Layer 7 of a small transformer language model trained on English Wikipedia (15 layers, counted from 0, width 128).
A neuron's activation on a vector x is SiLU(gate . x) times (in . x), where the dot is the dot product.
The model reads these tokens: "b" "h" "ir" "am" "i" "," " who" " has" " been" " " "ill" " since" " the" " death" " of" " her" " h" "us" "b"

The vector x that enters this layer's MLP at each token. A number n stands for n times 0.024.
0 "b": -32 -31 17 -28 -8 -14 -7 3 28 18 25 -6 33 -20 -46 -54 -27 -5 19 8 -27 -12 -5 24 -17 14 -17 6 15 11 -21 -46 -2 -15 -60 22 7 27 4 10 9 24 -30 -17 15 -38 -31 34 7 4 30 8 31 0 59 -16 15 0 45 9 -38 -3 13 11 32 5 23 41 -34 30 26 17 46 34 -32 79 -26 69 -19 -2 7 34 30 30 19 19 -35 -19 38 9 -26 -9 -42 -5 8 -4 -4 11 16 31 51 -14 -15 -27 -42 4 -27 52 16 6 -52 -37 -12 20 -27 8 16 -10 -47 30 6 -19 71 -23 11 -9 -7 -18
1 "h": -29 -17 34 -28 -41 -64 52 -8 -34 1 6 6 36 1 -55 -61 -26 7 0 39 -19 14 11 25 -29 11 5 -19 6 24 -51 -34 -12 -32 -50 -2 30 50 -6 -2 33 33 -22 -17 29 -15 -27 -10 34 26 7 32 -6 -10 39 -5 -5 12 -1 20 -39 -2 6 -12 3 2 3 -3 -35 18 5 45 23 42 -10 44 -11 6 -35 -1 11 34 41 -8 16 23 -23 -37 39 3 -37 8 -17 -11 -8 -15 23 22 38 27 33 -31 -5 -4 -38 -4 -13 30 31 -28 -33 -40 -33 33 -10 5 24 14 -68 17 9 2 86 -23 5 -1 -16 -4
2 "ir": -23 -6 3 -39 -12 -31 4 50 -45 14 18 5 29 4 -35 14 9 3 -20 18 -1 33 5 51 -30 -12 -6 -8 -1 40 -45 -4 1 -57 -95 -38 -10 28 -31 19 -19 4 -39 -22 48 -32 -16 -6 42 38 -23 15 42 -2 23 10 -13 -18 -26 -13 -33 -12 -5 13 34 20 13 19 -27 7 63 62 16 15 -28 32 1 25 34 -24 43 0 14 13 50 33 0 -1 49 32 5 -1 -44 0 6 4 31 23 39 -7 13 -5 23 -2 -34 8 8 10 19 -9 -38 -48 -11 -1 -3 42 21 27 -3 35 -5 -10 64 13 -31 -40 -6 -25
3 "am": 9 -27 19 -6 -56 -15 24 20 -15 -11 14 8 52 4 7 -53 51 -6 -25 28 -8 28 30 -4 -43 30 -16 7 -3 -2 -24 -6 6 -18 -76 -4 15 -10 13 6 10 19 -27 8 47 13 3 -3 -2 51 -50 16 4 -11 41 -3 -4 -5 -7 -37 9 -19 -11 49 -4 -21 34 21 -50 -21 11 48 3 6 -1 30 2 -8 0 9 22 -9 59 23 -10 4 -18 -4 53 14 6 -29 -41 5 -28 0 41 46 29 -14 67 17 -12 -11 -20 42 -30 45 0 -27 -52 -21 6 -1 -6 47 38 -3 -38 45 10 -40 63 -21 33 -1 -6 -36
4 "i": -11 2 -19 -38 -46 1 6 32 -35 -2 18 -6 20 -25 -5 -6 51 18 -8 17 -10 17 3 3 -22 7 -3 0 22 -12 -51 -26 -30 -36 -5 13 11 -38 9 -13 -3 8 -45 13 43 -11 3 5 51 43 -38 36 7 -4 19 -27 4 -11 -20 10 3 -2 0 34 -9 11 5 23 -24 -3 45 -2 7 9 -29 43 7 -11 3 22 46 -10 44 2 -15 58 -26 -3 74 5 -5 -31 13 -28 -20 22 34 40 8 -13 33 -21 -36 -31 -17 9 -54 3 53 -8 -12 -69 12 -8 -33 15 13 -50 -60 33 -28 -12 39 -11 19 13 -8 -68
5 ",": 45 5 3 -6 -11 20 4 35 -33 15 -7 26 1 25 -23 -8 21 -4 -17 28 22 31 -18 51 -53 7 -21 2 -39 -9 -67 -11 10 -12 -28 -17 8 19 -27 -9 -6 53 -12 -6 88 -7 17 25 21 26 21 -1 -4 41 19 -52 -2 -33 16 -4 -15 -36 -27 14 16 -25 20 26 -24 -18 27 -12 43 14 -13 12 -18 6 -10 -35 10 -1 13 28 -15 -17 -44 17 86 -16 -34 30 20 -5 -9 -17 4 10 -11 35 -14 -32 -10 -22 -17 20 -21 42 25 -20 19 -31 -9 -4 -56 68 2 -23 -16 0 -25 44 11 20 11 14 25 -11
6 " who": -25 40 -5 -15 1 -15 7 20 -13 4 -28 35 -29 -11 -32 -26 66 -20 -39 56 2 14 1 7 -19 12 -12 -22 -2 -19 -27 -2 -11 -31 -6 -35 21 -7 -20 -27 5 24 -61 -49 51 35 46 2 15 66 -14 19 -11 -30 19 -19 14 18 -6 -43 -67 -46 -7 9 10 -14 56 -5 -12 -19 14 -39 48 8 6 15 -38 25 18 -23 -13 -1 22 -22 -45 -6 -12 -11 94 4 -44 8 26 -29 -9 -19 -28 37 -12 31 6 -32 -13 1 10 -12 -26 29 -32 -31 15 6 -48 12 -16 35 -14 -32 -1 8 -3 43 37 -34 -2 -38 -3 -15
7 " has": -9 4 -14 -36 -35 15 -38 7 32 -34 11 17 -36 27 -30 -13 14 36 15 35 14 19 -9 9 -27 9 -22 0 -30 7 -19 -8 1 -9 -16 -19 -31 -11 -5 -10 -39 23 -11 -27 43 34 52 10 -30 48 -1 15 9 17 24 -17 40 -12 -7 -38 0 -45 4 49 25 -13 50 54 -13 -1 33 -52 50 44 -1 9 -17 6 5 27 16 -23 24 9 14 -12 -22 -16 91 -5 -56 40 22 -30 2 8 -40 12 -16 -6 -4 -42 -11 -2 -10 20 -16 -38 5 -7 8 4 -54 -2 15 37 4 54 -38 -16 -22 17 17 -43 10 -16 15 -54
8 " been": 8 -7 -35 -26 -25 29 -8 13 -40 -4 16 11 1 -8 4 -8 25 6 22 -2 3 13 11 24 6 9 -7 1 -2 7 -62 32 44 -9 5 -15 -18 -47 -21 -8 -40 32 -27 -14 72 18 12 20 -12 53 13 1 8 18 -21 -46 24 36 11 -45 -59 4 -3 5 56 8 76 32 33 -20 9 -21 21 14 16 42 -8 -5 -16 0 60 -18 56 11 6 -15 -26 -7 93 -11 -44 44 -4 -37 19 -2 -2 15 -39 -18 21 -29 3 14 -40 6 -17 -16 -32 -22 15 -1 3 21 5 34 -3 -1 -3 -17 -3 31 14 -23 49 -23 20 -8
9 " ": -31 14 -41 13 -23 41 8 -17 9 4 24 39 -37 10 34 -15 19 -14 -1 16 -40 -20 -35 23 2 -9 16 -28 -40 25 2 40 17 8 -8 -13 24 -28 -12 -28 14 31 0 -2 51 -13 21 -1 34 33 -8 -4 14 3 1 -28 3 -16 22 -28 -6 -60 -37 8 35 24 53 12 -9 -41 17 -16 31 43 -9 -6 35 -5 -8 31 -12 -4 54 35 -22 48 -19 3 57 -33 -16 -8 -37 -34 -6 -30 6 35 -7 -41 34 -30 17 22 -6 13 -67 -49 30 -49 -37 -29 -7 10 8 51 -28 -25 2 -18 -17 21 40 -24 44 28 -4 -27
10 "ill": -36 -18 -7 -30 -21 11 -40 -2 20 -7 6 9 -5 33 -17 23 42 7 10 27 -3 5 -4 -19 -31 29 6 -14 -32 -6 27 76 26 -44 -24 -4 -18 9 49 -15 -32 -36 13 0 57 -10 47 -15 -24 5 -33 47 -5 11 41 -18 -19 -20 19 1 -17 -12 22 3 36 12 85 55 36 14 31 -4 10 15 -38 29 -35 12 19 40 37 -9 28 20 5 42 0 -37 64 -82 -48 -6 0 8 -15 25 24 10 -21 0 34 3 9 33 -19 -6 -48 -19 -48 -15 1 6 15 25 3 -31 5 -10 19 -4 -1 21 16 41 55 -11 39 23
11 " since": 6 31 -56 -34 -10 15 17 6 34 5 -11 13 -41 31 -43 -1 2 37 9 17 6 33 3 0 -35 2 -39 17 -14 2 -47 28 24 -77 52 -32 -12 11 23 6 1 8 -6 -24 50 19 56 19 2 18 12 23 8 -1 41 -28 5 33 10 3 -17 -41 -4 11 23 11 66 -19 17 33 10 -69 34 29 -18 15 -13 20 10 27 42 -29 52 21 8 22 -18 6 55 -74 -13 -5 23 33 -4 23 27 23 3 5 6 -18 35 10 -4 -17 -11 8 -33 -8 36 12 -27 27 10 30 8 -5 -49 20 -16 30 14 13 47 -13 11 12
12 " the": 6 28 10 -12 1 9 -16 15 -48 12 16 31 -32 71 6 -9 17 -2 22 36 -3 -1 -7 10 -15 -28 -11 -18 -30 -3 -94 -4 4 21 1 -47 8 16 -17 -19 -7 58 12 -2 49 9 18 5 -13 33 2 18 23 11 -11 -9 32 -19 7 -15 -64 -10 -35 -8 40 -5 20 23 -20 -7 1 -2 27 56 14 23 -27 5 1 -45 36 5 80 41 -18 -4 -54 8 67 -1 2 22 27 21 17 6 24 28 -6 24 11 -4 11 32 -15 24 -10 3 -4 -30 3 5 -30 17 -14 16 3 -19 -19 27 -29 -1 -18 12 22 17 27 -41
13 " death": -45 20 1 -39 -25 -7 -9 12 -6 61 -1 40 5 -7 10 29 33 18 5 49 -8 -13 -15 5 -4 6 -21 8 -39 -1 -25 38 -10 -42 -41 -59 17 -10 -5 -5 33 38 -16 -19 27 -17 5 14 -16 24 -23 51 22 -3 37 13 20 40 15 14 -19 -29 -8 42 45 -4 45 -21 -78 -6 34 -36 18 -1 0 42 -47 -5 -26 -4 66 -18 -4 -2 27 0 -39 -4 37 7 -24 9 17 -48 -13 -16 69 25 -2 39 2 22 19 9 -18 43 -59 77 -38 -41 -30 8 -33 4 -18 33 -45 -21 -4 -6 5 10 5 2 61 8 -6 -25
14 " of": 41 29 -24 -29 -13 -26 30 28 -47 -17 -6 30 -18 7 -13 -7 -24 23 8 40 -16 25 17 4 -13 -9 -2 -5 -43 27 -48 23 -33 -19 -32 -3 -16 -53 -18 44 -2 41 -2 5 55 29 1 26 13 -10 -4 13 80 12 -9 -20 49 -10 16 15 -36 -18 -47 7 21 5 60 -4 -6 -2 -3 -34 14 63 -20 19 -7 30 9 -2 36 -34 15 21 -11 -7 -15 9 54 -19 19 8 15 8 16 -30 51 25 -14 17 -14 -29 23 -10 -11 4 -20 54 39 -72 24 -14 19 20 -22 -4 17 -6 -50 36 9 19 54 30 35 -28 6 -17
15 " her": -43 23 -9 6 2 -29 -18 5 -52 2 23 24 -27 20 -11 -31 -9 25 -16 32 1 -23 -26 3 -43 26 -9 -19 1 0 -55 24 -6 58 -49 -55 -13 -10 -35 -23 13 44 -13 -36 18 -17 9 18 -8 45 -20 60 35 -2 27 17 7 42 11 -13 -79 -10 -34 21 21 14 33 25 -29 -23 34 -63 8 21 -22 28 -4 4 8 -4 9 2 33 -7 -14 -7 -27 -12 69 -2 -18 12 -24 38 -4 27 29 39 13 15 25 -49 10 14 3 10 -14 -26 11 0 -4 -9 -47 36 -8 45 -9 -35 -22 -9 -24 51 1 1 26 -19 -3 -27
16 " h": -57 -17 44 -14 -53 -5 16 -6 -10 20 -3 22 -41 38 9 11 15 -16 -65 41 -19 48 -19 -5 -29 20 -3 -20 -38 26 -2 48 29 4 -13 5 -40 12 0 -9 13 33 -21 -33 13 43 -12 54 12 57 -1 67 1 3 6 -7 17 -43 -19 36 -26 -36 -10 -5 5 24 34 -10 -31 18 28 -39 35 12 20 33 23 22 -15 47 9 64 48 14 15 -9 -23 -14 52 -44 -6 -3 -19 -21 8 -9 57 36 -24 -24 -1 -14 -48 15 -44 -22 1 -9 32 -63 -19 5 -38 0 0 26 -20 -13 -34 6 -9 -2 9 -3 -2 21 7 -32
17 "us": -41 11 -42 -43 25 -9 25 -19 20 -24 2 64 39 45 8 -7 -17 27 -39 47 4 -1 5 21 -10 -34 -29 -16 5 1 22 22 -22 -2 -35 -39 26 -9 -7 1 22 27 -41 4 -3 -39 32 -11 4 39 -23 -30 -6 -37 -27 -24 -7 -2 -12 -11 -47 -43 19 47 96 15 25 5 -4 -10 29 26 -8 0 -7 33 -5 67 51 -14 30 7 -7 19 24 19 -5 -3 53 -38 -29 26 -26 41 21 -19 -24 -7 -42 -32 3 8 45 -3 -15 14 7 -8 8 -35 9 44 -13 48 -3 49 4 -7 -12 11 -23 -30 11 57 6 -62 -17 -1
18 "b": -42 -25 6 -34 -26 7 28 17 36 12 6 26 -17 30 -37 -36 1 -10 18 -9 -33 6 -8 -16 -45 16 -16 19 -21 -12 20 11 17 9 -32 -9 -5 -5 36 22 -23 23 -39 -27 -2 -39 7 -1 5 0 11 -53 17 -37 13 -22 -7 -23 59 -12 -18 -35 -37 39 64 -9 35 26 -21 26 51 -5 55 -3 -5 64 1 91 13 16 -19 -5 26 39 5 17 -6 11 19 -14 27 -39 -83 6 -1 -12 -58 -7 18 8 65 10 -18 -21 -28 27 -6 30 -38 -47 -40 17 30 11 5 -1 -15 7 -30 -12 -8 3 30 33 24 8 60 -31

Each question shows the input weights of one neuron of the MLP. A number n stands for n times 0.006.

n507 gate: 31 27 7 4 13 42 7 8 -13 10 3 -12 23 -10 -5 -38 2 13 14 -30 27 -22 -43 6 -29 26 -11 -15 21 -7 -1 7 -13 12 -5 -31 -50 -11 -15 -3 -2 -23 10 46 -12 10 -7 -4 -30 -17 -20 9 -29 -5 -1 39 -8 -8 25 -6 -3 8 -14 -21 -12 3 4 32 -27 -7 -10 25 -27 1 23 0 33 -16 -12 -14 -2 -30 2 6 20 -8 39 -4 3 -46 -4 -37 5 -13 29 33 21 -2 30 -10 29 0 -25 23 -1 14 9 -39 -12 -15 -17 2 14 17 4 25 19 -27 4 -3 22 -30 -14 21 43 9 31 -16
n507 in: 14 -23 -11 -15 -15 3 -3 -10 -9 -20 6 -6 -24 6 10 10 -2 16 -17 -8 14 7 3 30 5 11 -13 19 -20 -35 25 -8 14 -7 34 34 19 11 -13 -8 -41 5 -29 -22 14 43 -11 24 6 -24 -25 -22 30 -4 -22 9 -8 8 -24 30 21 -5 8 -1 18 -8 17 11 -14 16 28 -7 -15 -27 -3 46 24 5 -18 3 22 -1 5 -12 -42 40 -10 23 -1 -16 -19 -19 5 7 -13 13 -13 -22 4 -24 -4 10 -1 -47 31 -7 -15 51 -14 -24 5 -19 15 4 -8 -21 -17 -12 21 7 12 25 -37 2 -17 13 1 -18
On which token does it fire most? 1 "h"

n193 gate: -18 31 -2 11 -17 14 -15 47 -32 -11 -34 2 -20 -1 -32 11 -32 8 -18 -30 0 -28 -30 8 -1 -31 13 -17 -20 12 2 9 15 -19 -5 -2 -9 -22 46 -20 48 46 -10 -34 -13 17 5 48 -11 19 5 7 18 -14 -7 -17 10 5 20 -27 -41 35 13 -7 5 -12 -3 1 4 -1 -20 -19 -24 3 -2 3 -47 3 50 11 -6 -9 -9 -13 -20 25 -9 -4 -45 -15 -9 -2 17 26 1 10 4 -7 15 2 -15 -35 -25 16 -4 -9 27 1 2 9 -12 -25 11 11 -41 -30 -11 21 -26 4 18 -5 -19 -6 5 1 -14 19
n193 in: 5 13 -2 0 -21 -1 16 -43 -6 -4 13 8 2 -15 14 -33 19 6 16 -16 20 1 8 -6 6 -7 12 -4 -34 12 -25 4 2 4 15 -27 27 5 19 -20 -3 -18 12 3 4 -28 -19 6 -41 -5 -28 55 -38 -5 -40 6 14 13 2 8 -21 28 2 -22 -25 -12 34 -23 -27 3 10 45 42 22 9 -38 37 -36 -27 -16 -14 14 -2 17 7 -12 -21 8 2 -30 33 -22 -15 8 -16 -8 -21 7 16 10 14 11 -3 43 14 -26 31 -10 25 -7 6 -5 -20 -24 14 -4 15 2 4 21 12 -9 10 12 -18 23 5 -8
On which token does it fire most? 12 " the"

n256 gate: -21 -17 -32 -4 -23 -7 -10 15 -7 23 -3 13 -31 39 -30 9 2 26 12 22 40 9 4 25 14 27 30 29 -36 -29 -3 21 5 -22 -2 4 -39 30 -10 37 12 18 -34 41 -6 9 15 -36 4 -9 2 -7 26 35 1 7 10 5 -10 -11 32 31 22 -9 13 16 4 -6 10 24 -1 32 7 2 39 13 3 -14 5 -5 4 -14 -11 4 -24 4 -1 -30 -15 -11 -6 -5 -13 -12 7 -10 25 10 22 -32 -19 -9 -17 -2 -4 -22 -2 27 -8 -35 0 -13 -1 16 -26 -16 -5 18 34 -1 -3 -15 -8 -3 -2 -8 -47 36
n256 in: 17 -18 21 -11 -38 29 -24 -8 14 -21 14 30 -13 19 -12 -2 24 -31 18 19 -8 -23 -23 -11 28 28 -38 -5 -9 -20 11 27 -20 1 22 1 -9 22 -6 6 19 -5 0 -17 -4 -19 -13 -4 -26 -4 3 -1 8 19 16 25 7 16 -15 29 0 -8 -4 8 2 36 -5 -21 3 -10 -33 -3 11 28 26 17 -24 -21 -6 7 -12 -11 12 -39 -10 -8 10 -4 5 -16 13 -35 -9 -15 -1 20 -1 -15 3 -17 19 10 10 17 -11 44 -13 32 26 30 35 -12 -1 14 7 43 19 -22 41 19 -15 -16 34 -24 -29 4 -20 44
Its three highest activations, in order, are on tokens 13 " death", 10 "ill", 18 "b"

n355 gate: -22 -13 25 -30 1 1 -10 35 2 -29 -17 -34 -24 9 9 -1 -6 12 7 14 12 -32 -50 -4 -23 -4 -3 16 36 19 9 5 4 -13 5 4 9 -9 57 6 2 8 25 -2 3 24 -6 3 -31 19 -4 0 -1 -15 5 32 -7 -17 -6 -18 9 12 12 -44 -2 -25 22 6 -25 -29 1 12 11 -7 -9 25 -10 31 6 -5 11 1 -12 -35 -10 -34 -18 35 -39 -7 11 21 -14 4 1 -10 38 -13 -17 5 -28 14 -31 33 -2 -73 1 -7 -14 -29 17 -10 -25 -11 -24 6 -15 26 1 16 -5 -3 16 -28 42 -15 4 5
n355 in: -18 8 2 9 31 -6 -24 4 -30 -11 -21 18 2 -23 -13 25 -2 36 -28 27 -26 -35 4 -8 -4 -28 -16 -4 25 -13 8 -23 10 22 16 -2 -13 -8 9 5 -21 28 20 -27 34 -3 -1 -35 -9 -9 -28 14 19 6 5 -11 -19 -51 -23 32 -10 28 16 -18 3 -5 5 0 10 -1 25 8 2 23 16 10 0 7 -29 -1 -28 -7 18 -27 14 -13 -14 3 -3 -9 -8 8 -32 -14 -14 -7 36 -1 -1 28 5 30 10 18 54 11 11 -7 14 -38 37 2 16 -5 4 -32 -23 6 -8 -23 -12 17 24 -14 2 13 37 6
Its two highest activations, in order, are on tokens 16 " h", 10 "ill"

n176 gate: -9 -15 -9 9 -4 -6 -4 8 15 -9 8 -2 11 9 -15 -3 10 -17 15 0 -29 15 -10 35 -2 9 9 30 -1 -27 -29 3 7 7 -19 -15 14 5 11 -30 -2 -8 -22 -3 1 6 4 -12 -22 -49 12 -26 -12 18 9 -8 -2 -9 22 -1 -13 -24 25 20 9 29 1 -3 22 7 -24 13 -21 5 -2 -10 14 -44 -12 -2 -47 -25 10 -9 2 33 2 2 6 -4 -23 3 40 28 15 19 -6 -3 5 23 20 -10 18 -30 20 3 8 -48 -13 -11 64 17 -10 -9 2 -13 -40 -29 -18 -1 7 1 33 26 -8 41 -17 -3
n176 in: 0 35 9 -4 18 5 39 8 -7 -17 7 -2 -8 -15 8 22 1 -16 -20 -2 -1 7 10 -42 -5 -15 29 13 6 23 35 2 -12 -2 9 -2 5 11 -8 34 2 -5 -6 14 8 -16 1 -14 2 6 -1 13 -21 -4 -15 33 -22 -24 -9 20 22 20 -28 -3 15 18 -3 -1 -10 23 -26 -5 13 -12 5 -11 -3 7 39 35 32 14 22 -3 -19 -16 2 -22 27 11 -14 -50 0 -16 7 8 -8 -15 -2 2 -32 10 4 24 -37 -3 -3 29 25 15 -37 -25 36 -5 -20 6 41 3 -3 18 -20 29 -26 -14 30 -46 -3 7
On which token does it fire most? 10 "ill"

n15 gate: 19 18 -8 4 31 -19 34 -19 -6 31 2 13 10 -16 -10 28 41 -8 12 27 0 -15 8 2 5 -29 8 3 0 52 19 -4 -30 -15 -4 37 13 -4 -2 -8 -10 11 -32 26 15 -29 -7 -39 -32 -8 -1 -10 20 49 4 -3 10 -20 25 -39 16 2 -11 -41 34 -13 16 -24 -20 32 -28 -9 -10 15 17 14 -14 -7 -8 9 8 2 -37 11 44 -19 9 19 15 40 -33 -34 2 26 -9 -26 -21 22 25 -8 -11 13 -46 9 1 17 28 8 -24 18 -29 -7 24 20 4 10 -12 10 4 13 -18 13 -8 10 -24 -2 -7 24
n15 in: -23 -13 -1 0 15 5 7 12 -5 24 -8 8 6 29 -13 32 48 22 12 1 -15 0 -12 -7 -33 -36 -23 1 22 -6 42 28 22 -9 8 17 25 -13 -21 20 -5 15 -11 31 -36 -14 -10 10 -15 -2 -2 -34 -5 21 -27 -15 2 -21 -11 17 1 -10 -16 -11 22 17 18 3 -6 7 5 -1 12 -15 -21 -7 12 3 -20 9 12 24 17 3 23 -15 -5 -6 -11 9 -5 -10 -32 -11 37 -17 -13 0 33 5 -36 12 -5 -23 -2 30 -25 -10 -34 32 36 3 15 -25 -10 9 -4 23 4 14 1 3 7 -22 -2 7 -10 -24
On which token does it fire most, and how strongly? 15 " her", at about 0.35

n126 gate: -25 12 -2 -52 0 -18 -6 -12 27 4 -12 -4 -21 -2 -10 -17 -2 -12 -10 46 1 -19 20 23 17 -6 -4 -12 -13 6 38 7 3 29 -6 47 0 1 11 6 -21 23 13 -1 16 16 24 40 10 -21 -15 -22 5 -20 7 17 -9 14 -36 -16 -44 -10 59 12 -33 -31 -32 -10 -2 5 9 -18 9 -1 -17 -6 15 4 2 5 -1 2 -16 8 -5 -11 6 12 16 23 14 -38 20 -1 -36 -32 15 29 -29 25 -9 -11 2 17 6 -19 -14 -19 -12 29 19 19 4 11 21 9 -17 -15 -5 -8 -6 -9 -8 16 -51 -1 22 -23
n126 in: 11 13 -15 13 15 -25 9 1 13 -1 6 41 -2 23 -1 16 8 2 -41 3 -14 16 19 -3 7 21 0 8 3 -3 -1 -12 -42 5 -34 11 -11 -34 8 23 -3 1 6 -13 -7 1 -12 -16 17 35 -14 20 -12 17 3 -14 -21 -2 19 5 5 -2 7 3 8 1 -33 11 2 7 18 23 9 -17 -19 17 -31 12 -21 8 -1 16 3 29 -34 24 -3 1 9 -36 42 2 -29 -29 11 -21 -6 9 26 7 -7 -2 40 -3 13 -16 23 -16 -14 -11 5 -2 -18 19 -17 -34 -13 22 37 9 -9 12 18 -22 7 3 -43 -10
Its three highest activations, in order, are on tokens 6 " who", 17 "us", 16 " h"

n471 gate: 28 -9 -30 -2 -9 -9 -3 33 26 18 -18 1 14 14 -4 9 -30 45 20 17 -15 9 15 -20 24 1 -5 11 -1 -17 -11 13 -1 -16 -8 -6 55 10 -1 1 -1 11 -4 28 -13 2 15 17 -5 -4 -29 -48 -5 -23 21 23 -22 1 -14 3 35 17 47 -25 -12 -4 3 8 -4 -2 4 22 23 8 4 24 50 36 10 18 -23 -4 13 8 -9 -16 15 -22 -12 -24 0 -3 -26 -15 8 -37 0 -2 -17 -35 56 11 19 26 -28 -39 -28 -12 -2 -26 24 19 25 24 16 10 8 -12 17 14 -27 -16 -9 -42 15 -13 4 -32
n471 in: -15 -7 -9 -5 7 -5 -32 7 6 -29 13 -5 -6 10 7 -28 -5 -36 -14 3 -15 28 -6 13 11 1 -19 8 29 19 6 12 0 -11 -2 -13 11 21 -39 17 -29 -21 10 -12 52 30 26 -10 4 7 -13 -4 -13 -7 -12 1 -15 9 -1 -12 9 -13 0 32 13 -21 17 15 -6 6 22 -14 -30 -28 -5 16 -4 31 -20 7 -4 2 -19 -4 15 28 -8 44 5 -19 19 4 -4 21 -37 -18 -7 -30 24 1 -12 8 18 3 14 -7 27 -5 -30 15 9 -8 12 17 14 -13 -16 15 -17 14 -17 2 49 -28 -10 35 -13 -12
Its three highest activations, in order, are on tokens 18 "b", 17 "us", 3 "am"

n219 gate: -8 36 21 -4 16 25 19 1 0 -6 22 44 0 19 3 -56 5 -35 -27 19 -6 35 -3 6 35 -16 13 -17 -24 4 -4 -10 -11 -39 8 13 15 -33 -11 5 8 -5 5 10 6 10 15 4 41 -29 26 -6 -27 2 -5 -2 -4 -2 -24 -2 -1 -1 -4 30 -2 6 -23 -1 24 -16 -16 23 -1 -21 -5 -31 -10 -5 18 6 5 -24 1 -24 -9 16 10 -22 -29 17 5 38 41 -31 -25 -6 -6 10 11 -2 -16 -12 -33 28 4 -13 -13 8 -23 8 9 37 3 15 7 15 -4 33 6 14 2 -20 -3 -7 -1 -1 -40 30
n219 in: -58 -30 -8 9 -4 23 5 26 -19 8 15 -38 16 -8 20 20 10 27 -14 6 34 5 -14 -10 -10 -25 -10 17 1 -2 5 -6 -4 26 4 -9 14 5 14 -11 18 -3 -9 5 -3 -14 9 13 -19 -2 -8 46 -1 -6 -5 -5 -5 9 -29 -31 17 16 -17 -11 8 -14 -29 15 5 10 45 6 4 23 -20 18 -40 -5 12 -2 -7 25 -8 6 35 -17 1 7 -13 14 35 -40 -9 6 2 -3 -10 29 11 7 -15 7 -21 -9 16 17 -18 2 -17 -4 -14 -10 -5 -4 10 15 -24 -12 28 2 -24 14 6 -13 28 -5 2 16
On which token does it fire most? 14 " of"

n481 gate: -11 6 24 -4 9 -25 -7 28 -10 24 2 -18 12 -5 -29 -16 -28 -29 22 32 -33 28 -8 0 17 -4 -12 -24 7 25 29 1 10 8 -1 -23 4 -7 -18 16 -28 -2 33 -22 -9 21 -8 17 1 24 18 5 -3 13 0 -5 -3 -2 -35 -6 -14 -5 -12 -31 2 -36 38 28 37 10 36 -3 0 3 -41 -23 -26 9 17 -12 2 45 -24 14 -19 9 14 -2 19 25 -34 18 -6 -28 -10 17 -7 17 12 19 -20 8 21 -10 -3 -24 26 -17 1 -16 17 -10 15 14 37 -17 -12 45 -7 6 -33 3 -12 -18 -17 30 -6 16
n481 in: 34 -17 18 17 13 -20 -1 33 12 12 12 2 -10 -26 -11 -36 -21 -29 1 4 -6 5 3 16 -19 -16 1 -3 0 14 38 3 -11 7 22 -24 5 -3 -48 -27 -34 40 28 -28 26 44 13 -11 -22 -1 11 2 -5 -13 -19 -15 6 -35 21 -5 10 23 -4 18 19 4 -16 29 31 -23 -13 14 -10 43 11 -10 -25 9 -18 -3 -2 9 11 19 -33 4 -12 -6 5 20 -7 -23 -6 7 -10 -2 -42 5 7 4 20 -17 23 3 -27 -9 20 -14 4 -19 4 -2 -15 26 -12 20 -16 15 -30 -23 -11 -39 -2 5 -21 -18 16 8
On which token does it fire most? 7 " has"

n177 gate: -18 20 -27 31 11 12 -14 35 -6 -13 17 15 -1 -12 11 -2 -12 0 28 -34 37 25 -12 -32 8 8 -12 -9 16 10 1 -1 -15 7 -5 38 8 -12 19 6 28 20 21 -6 40 -12 -7 -13 -1 -41 8 15 23 -16 42 4 15 -8 -19 8 -19 23 -28 11 9 -19 51 30 51 -28 16 6 6 -11 9 18 25 -16 -13 5 -38 -25 -11 -23 19 -13 23 26 -11 -20 -30 -19 35 20 -9 -25 25 15 31 22 12 10 4 6 -16 -30 -20 -15 4 -8 -18 3 10 -25 -13 -25 2 5 1 2 17 42 0 10 9 2 16 37
n177 in: 17 18 -24 21 -24 2 2 -25 -5 -26 40 -15 54 -13 -20 -54 -16 -14 3 -10 8 -25 -5 18 -22 -27 -1 37 -21 -18 -12 -15 14 18 -12 -1 -28 -8 -19 -23 10 -5 4 7 -18 -8 -2 -28 5 5 -1 5 29 10 -20 12 -30 -5 36 -2 1 -5 -16 -17 23 22 -6 -28 -16 9 -22 -9 -5 5 3 -17 9 19 -18 25 -15 8 6 9 -4 20 -27 -21 16 -7 7 -6 -38 9 6 12 -18 -20 -32 13 5 -3 8 -33 1 -6 8 8 6 -30 34 -29 -7 10 17 -11 -28 7 -15 -5 7 -6 2 9 -29 -20 -16 -23
On which token does it fire most? 14 " of"

n330 gate: 9 2 -14 -9 -26 -1 -10 -3 5 10 -8 -20 15 -19 -1 -7 -1 -7 5 -4 26 -17 7 17 26 44 27 -19 21 -10 -14 10 7 15 -25 -11 -11 1 -7 -21 46 0 -21 13 25 9 -9 -43 23 10 -25 30 28 -40 -4 -33 32 -1 12 13 14 -4 0 24 1 -19 34 -27 -1 -29 -30 -25 -24 34 -51 -11 12 -41 7 16 -4 57 3 -42 -20 -45 7 -47 15 8 15 -42 -17 7 56 -14 -11 31 7 -8 -21 -16 42 -19 27 27 -29 -7 -2 19 -34 -9 3 -25 4 -19 -37 4 40 -4 28 13 -18 -16 7 -15 -42 -9
n330 in: -16 6 -27 12 -25 38 7 -37 -1 8 22 -17 13 -19 24 -9 -8 -23 2 -8 18 10 4 -14 13 34 12 -22 13 24 12 25 -7 -6 -8 -25 14 18 -26 -4 -9 1 2 7 20 -37 -10 -33 1 -3 -50 42 -54 3 -21 5 4 -17 0 -27 34 5 20 11 20 6 9 -19 -16 -29 -35 -17 -31 -14 9 13 -10 18 -16 -3 8 12 -3 -10 3 -2 -34 -5 15 23 3 11 -12 29 5 12 2 41 4 1 14 -24 -4 27 1 25 -78 4 7 21 10 12 3 -15 10 5 -30 8 37 32 25 -10 -5 -28 14 56 -27 -6
Its three highest activations, in order, are on tokens 9 " ", 13 " death", 3 "am"